Layer 9 of a small transformer language model trained on English Wikipedia (13 layers, counted from 0, width 128). Numbers have three digits each and are written without spaces.
A neuron's activation on a vector x is SiLU(gate . x) times (in . x), where the dot is the dot product.
The model reads these tokens: "et" ". " "He " "served " "as " "Comm" "ander" ", " "Special " "Service " "Squad" "ron " "in " "Central " "American " "wat" "ers " "and " "was " "Comm" "ander" "-" "in" "-" "Chief " "of " "the " "United " "States " "Asi" "atic " "Fle"

The vector x that enters this layer's MLP at each token. A number n stands for (n - 500) times 0.011.
0 "et": 494486730437566450421526342474604479481588582454453604582559441506583595533484483525543459483533373559423447554437545514497404454614583464465363438523417507584561467363442570559518569603457699575484609496468228460464514528576451517461554440390543504417496558482500425477490421544390469577521470517390479554561446652518449421573526408572418499509542496535492417597429396510512466466583
1 ". ": 486635845524586509464584381549620425462541563511461571484506396495494513549600485482555487441514453555467468506403526585476440520533555557448409537462464557616504529413454514489476415494433572572481526447453422465437488562501494536499485514431536600476483484442471380531457391509496478623481477554426563536501568844541501352529538437489449477513559615541524460576378456568490522427532
2 "He ": 489575869530648437436561414508473397382437507547390512452515428585477546518586505448550479434379583528545425495556440557489561553516471434432372582439422549669560503473497529532585451546467498595486506511496394458493451502537446465557496504387438523485518555469476477565506277564508438561526465483411577494560414740527547413447605504384427476424447539535547556588497469525540527451511
3 "served ": 528455799452661557451459453416411386488445531514467550436477491534506526472567483431510488371344491494419488594543376628536575583437504516530327545397414455637535528445369481521674495478500515578513463560487433505409392535538513512555549596419459442500456465495478474538392273610485445556624379531357460544496536628653531475542550577451465480448544623546539485608502499505534468485512
4 "as ": 501489847561548549486415407496502355403406568484483621413406576539409500511562488424588384400416535458401468578442518577434583563436531545406400557434370486531515555443393503473618414447446494594461536537473501472522370501482497527541574531433442524542430420565477444622419389519430510581550349544439534512505414631563521468469541445505441558434530677529649474566517501561482431563614
5 "Comm": 589521646404582541476492493484515291426301560486555465365502507545463648509567593491576494456411480421449425495528549574495459541553522467407495499398449542431586524445444555521565567640487553573547523612506375506451454426540400489594575416426455551495457577580497391560453438542336572632564311571319492590494426531543454479412575536451369466506375653430517569574467543392569432623647
6 "ander": 466447518581613556557467427437517362463418531466414529438521570620485668482504557510486535446524410452451359504544506493427511509558540463421429559369437457475533483378500380563596577495425684662488589721534386480540389515594469538460642478401335396615496529637432378519427375584441498541374388544460488602505474579573582444558571485593482537584465510628512411585568537429579393579546
7 ", ": 487481879541680585477493418451489420374472592518503552471478478592425543506519510471599540425398460523433476538553525540457661540519525507379456542440397404511488556408420458503522459465441514678525539541432436581466417478440428511535468491365387485539460517508444491497430425558437495523480350479415562549488484706537510495532543461516457495442514641456535544607503509570491470551685
8 "Special ": 596517805449575489516496402439485348428359526447459551381568526546375611545487521452541474349414438524460442474549559575478495536457534600412355469400395510400521579446484535475563519614432511548514596526505475634576466449569382534528517406393373533476415535598482453590343443537454562542581337548388483539517385626526426485467544540461467492476428686486506556575516508486478460511640
9 "Service ": 452520870466561483600496411508461410482449602503536615461573498506389577432491422535568509428414440429445383440595512534515535577576511533473493517408431452381543546354467519453542567592475540652524546639456443618501395548474396530560586455396415409467372531636478467488409391537469542582533410550457472520479414637575474508481618525497493550505428622560521506628543500427517467479568
10 "Squad": 418563683468530482575544559475467445364392586485505622397673536584541559465387549550524477336449461470365464441606497577477495484685525508364457566447403445496587536369524563553582536653455666620529526575564399592590459533519355542475569424416402431502481520599504368387455388615482552571562377462447415549440451561590412483525495429591438491478467512553583407618522445453497425562596
11 "ron ": 496548905497556474543498517543486435413472520487443653466602488496436578520438488498559501432459462528455461495570560577474613585664486557425460500420348434496490505407443476470486595571456508594629499588538433601496496438511459549533594521394328493551485520548428437511433409547517535528501426433500475547458391702580488435492565518551461521482501641571592491586530472443496496500622
12 "in ": 538473932449558460466460513536461445383481523483530529480498463530442476557562472449545507391487502484400431533479387630462555551542481536441414576428316485527511623413448519581476474450428518627544454507456503535494401535509488502579569550427471499541509411512462473553444393562506497548558409551361431489449573661665497441543627491668495499484501548508539531611478481505460474598610
13 "Central ": 547492857415594484512506470543439388409439542396593453395642526552353554526487572440458548384482451540376446433452426609456543558572529548531442511479390541481510680452524543516484483584417526561501555568464514603488419545487511521575500516363337501413505569461457461503448448508569604501550419593427420456532527580574470510551651546587448530512536489507456481667465420480419446490729
14 "American ": 594502856388607466470447499580447364402413538505578514435618504523395576550484502468466560471441477622435536527495501689462459505557527502539498480402387433439559660470564517470472492579421563627487525588500562637559409481485428573549506469378358484452544522446451459445419471465568528535498437546462428462511473648641476499520671542517502600447479546537547476552506432374485514509681
15 "wat": 546580666473502500502405445642350404409416602355553683346577489466618495474472538519602540411401358572467451488441467624441430456537550394449430577472348498378490550376520468613499566684488622554511491529480472637523424576512424592601654553378542462460568460499482506485543447474524504499529490472347425587499476536588602615604541391585530586520447422517527479618533490435481541606611
16 "ers ": 426510909445587399499519499526510398439500537516554578522572435505571555545438457423542500487415472552359500511518480556471597515593468515512498598445384426525481612384430526476473575575419457542521540493517494607457421575530507582527613465478395493478535529408481496473499445511581572501475378463507442505507479709728493469548602488518476484436498503525491439633528425478437516457662
17 "and ": 554491989505656466497442467517437492456430517479467536491503467472436531534476478437554459417438547554439506498517509550434597578513479437391440542434444427626521584418504479589622485486509464577457519622474498594443417531471415519578555516370426534512443472469505512513454432481445472527513399451445468505535495688664506485539555452474503486451467578481543457563472515477506451516581
18 "was ": 511547857555659438450463466484470372485441559546463613399496497600512505503537527537622418401356467455452471555588503559447567562468536499402390454439416473560536524463426440504710436392504423509389529516473520494512418570512432537532492566404409490544431443533498452557416414545452369565534360471358449497504361550538559460438558456491444534451506638505655538599552526530488484552616
19 "Comm": 593587612419612475433493502455519335459340491476585493340440494597513617499502589515585411397438521491421425536535539552499465573572537499390469514375461532454571542473488547516525560602472517551524516628495373527429497440486362518571568451423468498525476564540516446598420412557301591649615345548327440550479442463548445458407589529443373423517397687425473514616491574453546431573700
20 "ander": 459465491566641500536455410459526386467422501493403560454540548621497659511468577484462499425536443480445362526526462505423500486577511467433402589390447454467499496408483378551636584484396660672492585753524380537501393499587456552481637493420321361613534539590450399555394401582450507537425394526460472615504476564576563437550566517592493517584459502641510390636573548429585396527564
21 "-": 415413663570609521530488354426392387446435496502552473473451549530452638591444518495576491462459449547441459459445576461498498510475470522425476416380453466525660541438434582517610533718367531606463671622405492561503472442486300601516515522338366498524447477602531590499528373619421467505538469512485512520522539445582546429573611473672463426400513652539580541660445608532532566528691
22 "in": 567459560438568442518495408505385379499537565495528487438625635568500618502446510511672411514497400497338500526559491418417366548533589464399493593402414401442522440379482518455657587478456598712541563514442449510448407492404395529526487542327387426536424498521487543685501484434472378608524397573405411503600475513526523629496544473543493430625538483524692559657491549552570538476632
23 "-": 494494709514543446572466466587307451457449531421595435465455544494361632605436554536535459440529398492451465557391546429532505536510488503465456451365499550514638510356507499507662521641412534617468656613482494529475412468469348653491538547401367393531388389580461563583533417541416495576511548633435517437560586511608585426517560462567491442462497612491555600724500554509544459540649
24 "Chief ": 522514866399632405487535509485509320487484520490552550455555511530387537494473510480512394382424447524419480482633523564476555596660579577440446476378425468395506488439456483486568538538493437630441508607459516477569379451538440556446547503365360558578424614582458386639450458515462594539521418597489528508507428597459512420498549520417489472463458625587596474555508527504483451510610
25 "of ": 503483942454571465531451455462509440462458530475524510471467543452472486526551446452502452415511470485374448541526528589472517519582487506470406506422432391500513611421478512550514528466467497652509509613525450567518378413427442509552620495414386491534518437518506454560458417520416514498475373556453470519458581684562479531492577587635453560485473587589587482615506483517458440564664
26 "the ": 489468919477475513534487427451553380461456581460505526478517502464484593528536463463542431448473465581432480521453513562471502475546525526489400578471454420487696604428507484476534477470466509598489540599439512579515429453483420502557529565344422521483464423493390485548474375513398496466470369513439477506472513760525465551540573466622415580474499560526558446619534481467457489542673
27 "United ": 608408777412542545581536412471502362350448602410611519443584506499498503590551461487467461477401474550398446389461528622450574568557582518445472498443423406452599628476583565467607530545483557596536558627457504635516465496461490515586475449368496484458452555462446395463425490499462436503488437581553457407505465655554485593502697489591428652511439561538612553652584492424522459491709
28 "States ": 493467818448577498501460490573513361422419579498563473424598414468376645506551529439434491364438552547326477510426588581393499582592612500484490522482459482428571585430513520399551503534514571711562571566461536637552497470405450590509517529393423472484468488442437420478402476558449443524464399490527448433499393655655546562563616524520422635460452516538608504511541513454533475435648
29 "Asi": 627450689541552471418527468530495400403325622378658400417477460522399579506517561500461444397544415575461527489334522602557501622587531483503367602486430467530615510472637417501577601692444606544520537667523478551604452490434415577557518468375463512529506548463479407533364526525458460422484346596346473631565444396615511534536550469580448510477532470551651515525551454456493498457637
30 "atic ": 555442847413577430542520436516569362390448546467550519445636474483417607520459542476463563353474491576430480469428529588473487588540538482442477496405417449386678599360458507512527518588462410672538557546496483644572477527404417558461494490347417508478466454449495516547479518450441503478415384584477487409516380626582539570528551601553466586499460581547622490587579448401445459475552
31 "Fle": 556479636492565490526504494523400481456398572484583557483535498532550628475568463587442433509410428586452486422435503595457543537550603407539466576479360598508635482366470599698533639709450589616595600565517513549728455521488363549543618419511509501411587500497471427493350438480426538609488379656457445629519470506570510520486502483669450570491446526490712586459515477451453507575627

Each question shows the input weights of one neuron of the MLP. A number n stands for (n - 500) times 0.0019.

n80 gate: 332505456471432473684492588569528492412486489595626519503456516489579612554668550607495340454388552423456565516460519412430608455424398605532513523489451588489481481452561409545573576568735648456400416548440601508619539549567524529506401431754442513535500421497470333468506553415391381299417525370567586549676408457497562571440642657613465435621548720391590667581336508670411405544598
n80 in: 518461430616572412371263625627608453472424506446471420351651586509570485371402463467657469576533439512595515575455543634512521465424540300482449593467617566546699410459453369705563678600729497552524621408500367500476321446488675305457413562649553308533589578481555446658546522411622300585342457448506473590396452431581428494277597562345503707466333395633512576536369458527327500564459
Its two highest activations, in order, are on tokens 31 "Fle", 18 "was "

n280 gate: 355410500482397452661527500518330428586473443526574389404407459448601500371495385549508538540492538461569621503513495194487605559561489516613313492381466617412536422390643474456447487463476359519426550409553591563489444442529653663250403372548461356582572487350606532562347530552565593434422580589534592550487458597636466489404460531523404587415500579659532476492423518500565674438632
n280 in: 500454648548605527607511399447566356410576423602448518550565439492473424379327489458454404533381497617440581460696495672521567571606467409519556523492717489581561681646656511635597543551438495615462382555549466444451505624524585505456569592513521511508443516469457572609489541532455445600368366475375607487471503315652672440317476616346426433492543602424316538282429553544383489358598
Its two highest activations, in order, are on tokens 16 "ers ", 24 "Chief "

n317 gate: 589491517460426486567583618595389553503385621577475464514480435537477396549684345477540643601565500551439589569494428545508594226442786608338511511402586395442393577330568633475469540641566589593523500447500435497402589618441590345310330494542458546598523414476483603381641697508486290483268363462503415511579506412616423416401587371333452469492415511546696590414428619500472595532565
n317 in: 683573584631449557440611450536388530477489594489456426497551550497322207469540334508500434432519517422549511573503454506481461461665603575525533614319556472500592497624481600289649460582455700644508525583580725363565456449447508623601341409505616514319371511549417483469532616594320492372425652555366562385603562539506500517554381564467522433567458448494194571458523570560486638574431
Its two highest activations, in order, are on tokens 27 "United ", 11 "ron "

n135 gate: 506500408464430368406517541481417650469469522352650508500407489662331390453660340456559417576506494652395466433425616674583469325458608680378483592691436483514641333526508370392497309523438566537562441384624417417489598522508605579540564432486497626537426483431469575395480586569442311449425588514444422461467439550364405382477531478329511575497692297407404424461409569596458651477343
n135 in: 509662251371404366418519411561449415379535426603503674512685512509525591385513443506650589377850443592604696559550689601574618649415554589534592527559537346679515525347466402577335372494463479452472578307491613457441430553374377660341420439657357606293642313445506469451535567552475567578347357551460413534472711441509488440560714479479380627544478539638500462528519466532571516367573
It fires most on token 1 ". "

n219 gate: 714593554353613578561531336395549590552488632411578445479473468392437443414564482606542530530444448362403387530613557738423654538458421348464579517369488485548424473615471509550669503434616427412441670485410544651443659410438488561424624668647526518467500476356482536397470237497353602422262670506485621224667450539565610434576371462321420506545541411428497413416376491669349431573459
n219 in: 526330407659293576411352503374443400467503572608398580506427600380588355334461604595564554497558610624512564366506423586497590574359277542448595705559468543515537662403466370526544465565442591435512716365638420558629355582572503534402561580579551520547515491657565497434232431357287483562599521336514332532365392668460448579527582414520514538384546469271433538494521431479546447464463
It fires most on token 4 "as "

n138 gate: 403554279469619519334672642558465598401456559604439595612456491534576684484375296546469603535373590413592434453559475438550553528528561430559407563522553397538494488421491280519588724364585494551503469315554420341339619572630383573359404668500482663547525290675658484426635336608444249462374596664525594544241359525348472380411516404658453494551696485342522529437497543637553626494565
n138 in: 431446480411521617604646462391420456396663500590628535630440426406301503428482711447443457618556451645655353476518542538456470497563515638428690549530542696582459280459485405600569618355527637558458515500630497485349494482316408456445562547282538377654643440574467563500580137506352635572448622445402428461423458545322494428390564532605610539514482320488419491449552622725455617573468
It fires most on token 6 "ander"

n215 gate: 480482435667418597539572437474449477589576500474452574468506426405383535596515571442541411582448488457630465380561532572523451469432545363561480264269410636476566593381319500532174348562450588372579611583527503459324651406405604483625520560754386576541506398467759625457488488480491474629551678569454494465537564605500552573482471549367436509625752540465655473752453488459497596556575
n215 in: 481565503445568578740417805527658506484556457596675494506612454418372553512551569500674538597509481589428500425382722442384528491578554408565378467522537359503463398254717448647512500509509397516515661275372561423416518404423631524430352718719488485459531575686563460613418455430494379484500443697429500327427636528629401331591309470482537584633488470721572538649425558355586606478534
Its two highest activations, in order, are on tokens 23 "-", 1 ". "

n37 gate: 421477533511554557546518405378795561506340581517660544542520633570534523435572497637526514643343396575362489659514694486578494414474566425559606544486565520654603441467673494255579440457494467465480353400426690508361434554520349352598295436596622483509503557635477373545529596533497608520317457413523317554330477582626542503399517600461531514575525514375540440406486365623573457563664
n37 in: 371404620485614677492409459536574634608581324593540396441630546495412390358577363584383484534523627413600484622629500518610585361659526611575410567295497346453411451608561661454420648518464533643513547469558441474591586521510431510468515399500393634555355448388408513487341473500569457586410524572559572528520428536515583552461586424407533508544557605516654599378552528437634443518536
On which three tokens does it fire most, strongest first? 7 ", ", 27 "United ", 28 "States "

n261 gate: 563437487544450542436375383399381575605439547437613557404534632461765513440594524562453460654484573674500508415600476604401510549598484532340513515479463505455594526613599451453434603500479382656421468508455433393373664484427471554680618490587531500550612524628649642367489535492544441495554481478518613450539560550362624537537484327459518500688474709529452497360537529746636534511492
n261 in: 579657489682486613511647611481553356478472492366519588654359495543618605615735598541552660683346665422519558657557597665549481495522545606535606453500434581456427465497484546508423415519538580503607558632475397549423508316570522444604541444386530530434492423441622443546368652635492409583497422517418421623565634489503555536322561551415440448698584614638503594533436619544503632386608
Its two highest activations, in order, are on tokens 19 "Comm", 22 "in"

n228 gate: 432475563632481533494463524481595529492373527377537396460563546374695544606528500680374651643654486637683522601369712669454552420514578561533592374412723605519511573480344443422429327646546452553495495629431350636593277473508522484453419524421465598530475270596437598540570520411559401525598483416448457576438557440522440544630456495519381484505443505514453541377323503470451489450613
n228 in: 447541545474447327375569345600470517527418385652369563393427388457726562645601506437295512341486464572355386377599550396699587463432402616480552528500485379303465514561425486356424503485456526384418690489362661491579472491610503596434497446579343485579459439566453322471390416425500400568482613491451485320589436549616500512358571314409564576611205613506485609658423584541593482441620
Its two highest activations, in order, are on tokens 21 "-", 23 "-"

n113 gate: 302723505396541614492609393556519566276519407598492442505361439399511377535511610652552375443455425481497497587570467484591446489634442583476583568535670457481473468378519564521430612432446566445486427476369551524484429527449436600326650619516638500546552489536538535409411670356569656413481335492863362600511551608521578445539434433497551413443538581560535448584514369437444538423356
n113 in: 494413551536492534407595522516443478560531689723476331610486620492598382497474565519447446449583545484503500508472477665393542546396279392522456529536508439612478553404264555596436531604611481514419472566688530511486603489420541495494575451371271403705559489457404511572716417374659323458449540469608500469495536414646597556497829536492503536532295559578497506489568668438588422435451
It fires most on token 16 "ers "

n67 gate: 386582387509708518619522607397503723697710488464415406432412417391455488581571503444488389518568233447644374530569518482387458373451429663476378465503425548360458646497550393562434485297449615469509401396664367443446553633488500582506760283529642407467528497593345617449448726467417435512420515580539422332325392419575614579537467473471589389411593585548464342500613399418368352506512
n67 in: 509388506515447583545436541607575442476631680792477589488512512465370399482575296392521370530669626622581686503529405657544479653441482322564552381491644462625285482460456474491565429654353330452535580529527459482536397482494593352437591460409480524568629624579503494509410482483485526512452491506444394509384471403377265542527473541652710488450635543556621381547718503617755450398668
On which three tokens does it fire most, strongest first? 15 "wat", 23 "-", 19 "Comm"

n112 gate: 403392348477484508449489534448581505524468531482669467438437595487724667524449537593545393532435460728545492534563593389409286649458353288354523578558435544656365409492417471477442328540600495572608529588383484490529538637591487388406466451475387424540361421459665382560411462438505467532379463449380482600510547390427555487404627392464607429455513513421386418500503542551471668588456
n112 in: 480472535402576409506657636572566448592420367731415558572554586522576583618451514472633831486556497383423576427545452531556744649412621428651372497542452433398553511441361464581463483361520593480508638608264525517517558446553542732454553459555348489509509393593503438486422486425561594423494448396536447503386357604472528670489437483568642627315304525421526509424626408523486424474567
On which token does it fire most, and how strongly? 6 "ander", at about 2.4

n31 gate: 379553483447550370503369718564437425521616480535483633567610422538574509541548494538367452408520461669455403402479616465707553399473356669562477199512594766631480518454532599477538370732574497629559530390580364353512428467471611603596456552643616571408491376588515479535464312456398621515476323406582521550369565538558653574458515543520410350539573414651592664379536623703500397467532
n31 in: 674465464609520436500371566597429290491509537404429670532535480500561315488538331491555527409457707523482494290523553543382613611471544467474506427754596710418514615351414569486491482401634576479465552663653343408322475477529649449375491608413383402389370529440494425514458273460497497450470571619341509430323512595572581582556567557455431390754526486485506535605591563686373445574460
It fires most on token 1 ". "

n202 gate: 634472403515506417364629455416503604400571443375352297446552590461414426415584475497482491592506453431676372631330438638578633467583466453348367450509348530740386455503644645518339497402546482407494448437386413521635381436485533778628446500476652676675420466371626634476590544446524619448547584238555309533437473603573515651392675455627422467396331408411571457534404449386503592646473
n202 in: 663198598549509409289180420663515449548465468482509646535720546517368400532536432451406396385535429480302523441535524445307427529429438425454572528509547448727512532634506451454582356488418435598535596557677612483427622532572523432381549657568592369518441398548441619255399578431601631488563548467404613497537462404645541485387591520472503491639459675544456397564609572559436515464595
It fires most on token 12 "in "

n177 gate: 477514440421588463503494632520506383219560511605553586314646413542500477287500601506489558589410639382379452654489529525503336528821448384636596560566710497511506463595416517340369483371409483515548509601523553494571589509615525547462466414596478633494445446456422472551506602595461478497620682442675310474595474540520509534592557497365351409376494508549451583431281548483277474413391
n177 in: 356470523537516592563517580442417590580429447394476505487481388375399410530486519519416392549639362599445514543505538508511621463598621470338527495448484546500794231616657631369384524462465542464449581529262481578535360603623412479525516497526476522623459519514620359449506536393540553623522541375476449314447608551538530596555413282418471605497570442380538434489470519637387703624417
On which token does it fire most, and how strongly? 3 "served ", at about 0.58

n156 gate: 576400491569518396500422425562562402553286377506544369521436384610479512427463463665530423488461525389466530485397684560401506500564361537410494392491691656534533587471369536524394503558603559382588703485460509388610349649707545459503368512485530624540343561434307561302562706288354491418322426432337521579652609431569412344491601473497533518676614377494515479454251365497635694441321
n156 in: 723445643533237476531316452503410367694418443536679600491509426509618390361546488539594577549270518405387452449536613402563473532591448531533494660397467632460533473503539431488370515600289456580400479435720628440427318367443455324441521532614316244527331515338497428485392484304464500491698540469593494629488584428521560537571530432497557542549482614421697656461512488503311443638550
On which token does it fire most, and how strongly? 29 "Asi", at about 2.3

n65 gate: 475467542389347396302398616615738455288494470555487572687497573503594475587531433635382486464381494451514396527462644567400573457541648520576589445624383554561511307477594354338470511511527444441415421608389457579563527527541540580464291513595355437651494453590472473584427632530543540442340480665465519582473552437590489602606536661582405505508462643541613638489553438408356442675470
n65 in: 383542538512569473552444444488353485528597580533547550470730594470527497389509399461681525600521512672305521521404579307723389524333616795611601702394506440391577425607352732272530563427623324509521455512436512587416427596515441584568530614471535383337665491658385452571469475627491456618460595331479584527541419665533467330369567323360491437660530488476585524545384518436491539439509
On which token does it fire most, and how strongly? 11 "ron ", at about 3.1

n130 gate: 509509428591310503406467591398456444453456355497562427509488497435474494512479380688616394416258459602453641607549582588583454387640650686385443483384575717451648629452457474514370512570615610474333445412727483480639492558494531402541311435402492509555263497607491376480441624506491384352319547429463489601327560506594500477465599500312526379525391606520523707393410497497446439611523
n130 in: 509322500567423666608466387439500416404542433565589445412399598726705661600428389483450518417535741427455506435529607448558303656562536548394535392624594716470477427475262413616568417648459428395471636462530541479556621530605526543654605506451402444263470476601503403418539482634517431500485419325488641485404506667322544429602452561483453562565482600622411610447348588455611524560280
It fires most on token 5 "Comm"

n291 gate: 467597551563486506542440604581489397466553525400120535566539546674500601357565424456544443567495503511351575625373556495620558584517469585701478513306547533620634401624620339527459600478486511559279597568338492310492503636453388414675516406406413434592508370626598483467554483524568524558528568548393503486535464574544497514441681535376352566589514460567572369536396495494456561500334
n291 in: 651402444396476679465389500400570483510323529512500426421360407354505502512490433587432385446269500474473388429393409469510488462537284460590642533522444411421596360434507486474522485449471417530466595572557663592424429532490510616358425510493452425632379529555458442548587508435548495510362545567541500568373427565734539645532581443543490605546556547534593397471552452493553532495459
It fires most on token 6 "ander"

n3 gate: 598560482470473582608647602529399561514321460604527457438481532519459533612517389443604483508454352554506519610653381516565639495373414439481527311555353657362505543491538632409418527712508553294293590363464694571398588426357433540422522377503452568434414366410434576395469508511643575547449531701473495489500405369457530497514596578439581486492655664626668506484447405497440615372559
n3 in: 393423763430546534662475482380415590450633515485569743570571572491429506472462628328531390472506481518550423583408525524521466305661588550470506435426469615512479409638536548488558429432255533294512414551571428387423640558421479360015460452562428619491388414316481433530513406479452308398550541472558402491322549479467540244553457566649561564547451426525435305583559597634558432369482
It fires most on token 21 "-"

n58 gate: 575521543485329518467497482400500553436476577506401617639416506403422494637579302435365411533633534447552512503449612465556307377591582549679482684530634488370556348597314183515410530404488599540404566550361370521446517407444509367430343599488453234518439320549394366488723466571426526563525594494446577628338548601690306566439539447474553623548325335407587479554627473497592575476538
n58 in: 645556529507682570403500477215405397301427598493542571245470451558361590582332345438603392513409254399513325649549523487304625494490490665589451544536625539567454480717448334487569633380579526335345497494340432401328503444363474590483402500583345296530527493411470596454571429429435422437425517459382434477542276533628200520440473406311582266302310458457669660424500457597536374540513
Its two highest activations, in order, are on tokens 26 "the ", 20 "ander"

n158 gate: 549627429497642844447465506458412434509705494404554379549441558382624503525443337381441522665354475600516506633583422509463273437407475468466460363515623616519403405477330412619682426537602365440577358442372354595454377416357500578519482392536430328404563602395466666344402481448427512435452563630549417522451589647641497603544372473356448500515344629553540572506463414660304506327218
n158 in: 579353521378414379619447453600422689639548563516466370403605581559503365525726448440614523506628574406400446316367529441487538354471646500459538576430408431503575617401431610706478494449478512649357557450526488462787324455484584383464437525648584513474378481615622446792438415553513450583520419529721364430488389727327551737471375541491707586428469349439535554545600469584771557284469
On which token does it fire most, and how strongly? 19 "Comm", at about 0.64

n181 gate: 503485395459397334440543593428397549467583550432468567591345509422447440426515527465580325464389458395560500411397473628646468246488446518544532346432326479363707518528453380346497432426468431401491536567497491515254445542333483443506351313340338748640545488576360409532418646427453381449394455337579376488442476285523388432524431384494401388486456440360631264571503462596562423410593
n181 in: 399521420324565429632684296474618439328539339429376483444619483291583524444228295485515542458655394471548444497420614377497556326628569585418433506411468556425550403658328447593527720482577575394533539477482424541527555458351529431527512419480355382571317461390467332597485439541477335494521708479394556462433541367462459598581623462497553420365347560485473401414539406761529435416491
On which token does it fire most, and how strongly? 14 "American ", at about 0.68

n290 gate: 263395418609533478508591413386616355396620372561339522497519449644483492395413503486500573444598438454629712525525564495451451519378480477593533442660467393611443349506318443590492591572351608424514602543369465464411586602538484382449459543425543522567576340685517511634539656367584492472364469565541415365619453330454506397730519592484601456639432436464422350661472530508588448562457
n290 in: 472485347503616564603358404395531470556549328512518548621472446488414636604550584352414425565621578593782338497527432479669533736605528528643545415402402479401609458401551367608494601469494640466546555608475524631402533350473476467425491455509647540392571368500327427548325337341506434386472833362454576509693329579506509494668552617562458436573467390445392590706457458677527442721536
Its two highest activations, in order, are on tokens 20 "ander", 6 "ander"

n315 gate: 403394588529406527560450404407544458583478457713440497343432542320511631505492670649535704424702445606352554570446593654463618460516450569589428445489460642473407369525561564455371581429435500522454508617462465508562608576588620461321551555612516409630648489408424441332503497473314400579542530409508615511444532688398511492585514553429719408526460550495473508551672594377457481431527
n315 in: 394545540421462322482561453529394497669527383544560503494509311669446518653554536550429612607439434550530459331556485453556412419625437437706322415364689409563614576432436532535559553307323376370476544390422532432705345464491427434479588621629584550565371536405560296564503360360570569545454425558491400524611656479488411488293563363529289473604456491506464605506314433344424482383288
It fires most on token 1 ". "

n167 gate: 458647462464452619302611414569540431581537645438412597386554525603642426444468598433593696591411468467406554350382662411637525536369592385539492543443658536517533528447356620569523440639613492638492531475449655472466591308422492434506422618552522596477586511509506568595592668486525580474428681569444565646603444315617427668463483580618508508374469740435333497441357682443424579523503
n167 in: 432491478322577377430438407492550322738494463471506475432259570438434457372523689463406413434534590584483454543514425590576418467581532389421492604526591537454455622449517635567429489489682564576603380576558483409354489449393452680523282439345760676368471429456540514458550588486447687420453462608355449625452526449466574592578572578525429605562551630489523549428361381428285520297486
It fires most on token 5 "Comm"

n143 gate: 540440574510517473618651510563485560505465419431476498544468371393423515483550505617445470568436583397382572502641598563603626575517450503539441560545441601308405483461590395405530560552562650250468634551362451498500500686449424644533537481514478606502580455541565587478480490444456614440531389404672601616439517456534522592631700527577512591422475493540453495696653561410412413435488
n143 in: 536549607678418459615473558462632490597412269459402331487461331378420534575455521701665511490472542518474503521613581353457518518399463579474396612446492640380503572325503571581374371580333430334467477391385568446637523482569459430618528598460492531391581477644516472610650537581475520505603490505536446431399392456336665513414500541467472474571630483518443464549503462461510526623485
It fires most on token 8 "Special "

n252 gate: 384537274559387446497594464578532436563454667506459439514560489339446285424405604391526540440472445536543622497477614478573523619520411673590480565494607587431533430278350327522432514434511470532395571481560572635366654500483475453410377185558420556568302565409580421573451352536436572366320488648447655633528460568478528400535603419547696542516581580491418583452523539569697424442458
n252 in: 547662505395472531523509574593491508662781407427579525569584456673570503503571483354637437576643531324446542542614582492357733560582332352489420763422567572621475528483478453580444542382698462716483506393613448569408378436508657435526389584538445453534542570494480517434389543549429500388483483409539506539467453614666684458520427426386517288527450408486542435416542489613506402466527
On which token does it fire most, and how strongly? 21 "-", at about 1.2

n84 gate: 578538522386431543518378540556538582333651429532475556406558350367578564371430336497563515555534368423348532702348523472440380556561494565362426519708537434416375406533517375435604431549385652559491212327686545368402539370486489475506429584603283500590558592625407414457423589605369520601391494282480417466557437468611368561447619497410671454399603436428610497581512517436406535389452
n84 in: 514571538525514543702303618662555550329549570395553522472514598352206399562578648534454395477503491410587432454341434433326554547569520538500615456403509345428548514527385362424531363348636522607455608598431525661429453494542399685448289561382492548557529668723624474404587500620374564600582523538579443565461387542497491362494477528406508355573517489440486514437693630506390602590458
Its two highest activations, in order, are on tokens 11 "ron ", 28 "States "

n170 gate: 407440517426362422607444361382451500564618509500459380589455544550515542455604601494653745427589729524622578461452651500402524394518405577440684186470518482503441533444506284432536467548566526518605416512512468351464474545571391657506271602451429608645418500481530452530552482476405526458275674589616503482574703533432563418421527350515378398489485465168401427644467648652452374619456
n170 in: 660333326468538392491678618491375491289600422363333414558629497471491426555583530517643420465592330537453550737401388440667630432368545539517503475518494289521615477393526512503471371667485503613360459500438526616485438529393463443446581514410549451301559447566435503298229428359529349526458476599396416352448477305355544385547488420523480596625486534620377603450512468630578389500463
On which token does it fire most, and how strongly? 23 "-", at about 4

n275 gate: 558508617297432630503372593492791518511569516442531366575564464528524481529492476578402497484378589435564400310366434536443463518614575556542612307489398466556300578299482438578503526558637564578421492469558391458534464524534588467600513433490340697466492547617346500453487449386433528532468594478542518314389571419615495577420654453623474508487375602370508473376537612415599505452482
n275 in: 468409538447535524570544505518459370630441471324500417492548571626489454489663684537428402613453275327551394487606296463458389453385530500423487533276444460301560598572584526587643548704521560478436468325548631593479614473405524477495590542631437556487422436544618566647467429421550596516385581432526439577547649423426410446624637513567458497584336472471406476492452611346492545449529
On which three tokens does it fire most, strongest first? 5 "Comm", 13 "Central ", 27 "United "

n298 gate: 500464518472552362363436464413479500532657541458401442500544388311565487438487643528575444579549497267590479721658406641418459485539529431513479450411508490524423585608592618372692471557458520426399497566421620420536654508508572430298387477548525588565569609420558539487524575515613533599377648577503394531418415632544523505547571339518652477530580525610487676612529593574430604555413
n298 in: 407474425600457529329512500545470344453588643480494486483363560483663474529361497629549396412509544449553726799367573420483578472599589491465451394465442405529406408618489540617543241506457446441486604520316454517570449390595357301453339540590474656544550503572482410460423551312477474620375417488212474529506517468250422485524471355523566448599655579526687591509477474447448329482557
It fires most on token 18 "was "

n235 gate: 470462450323419405448651396508566444616536489627424696599565279543326401265359506513448384615388511524648435505508653567457662582598680436527540570628511433527433495486439471452376448549532476483343595319429428460495466511487583550398527595602564586590451337472396484503514366391316521571494456542516527600484532419578427473417505324518404657464565442451579522261544497489505543384465
n235 in: 597397372419337379454622518565451636522430687310347524691464456444539598310442408476255454710440475452445527476560506476542434352448371556467390578400425470488545545626562369289422646512521509645515494556280461416552368315482557336429431444383678364491460476512405557485463516458426358676407506617197536352556554488596593409509546693465590527491467462451464515552558473598575633374690
It fires most on token 0 "et"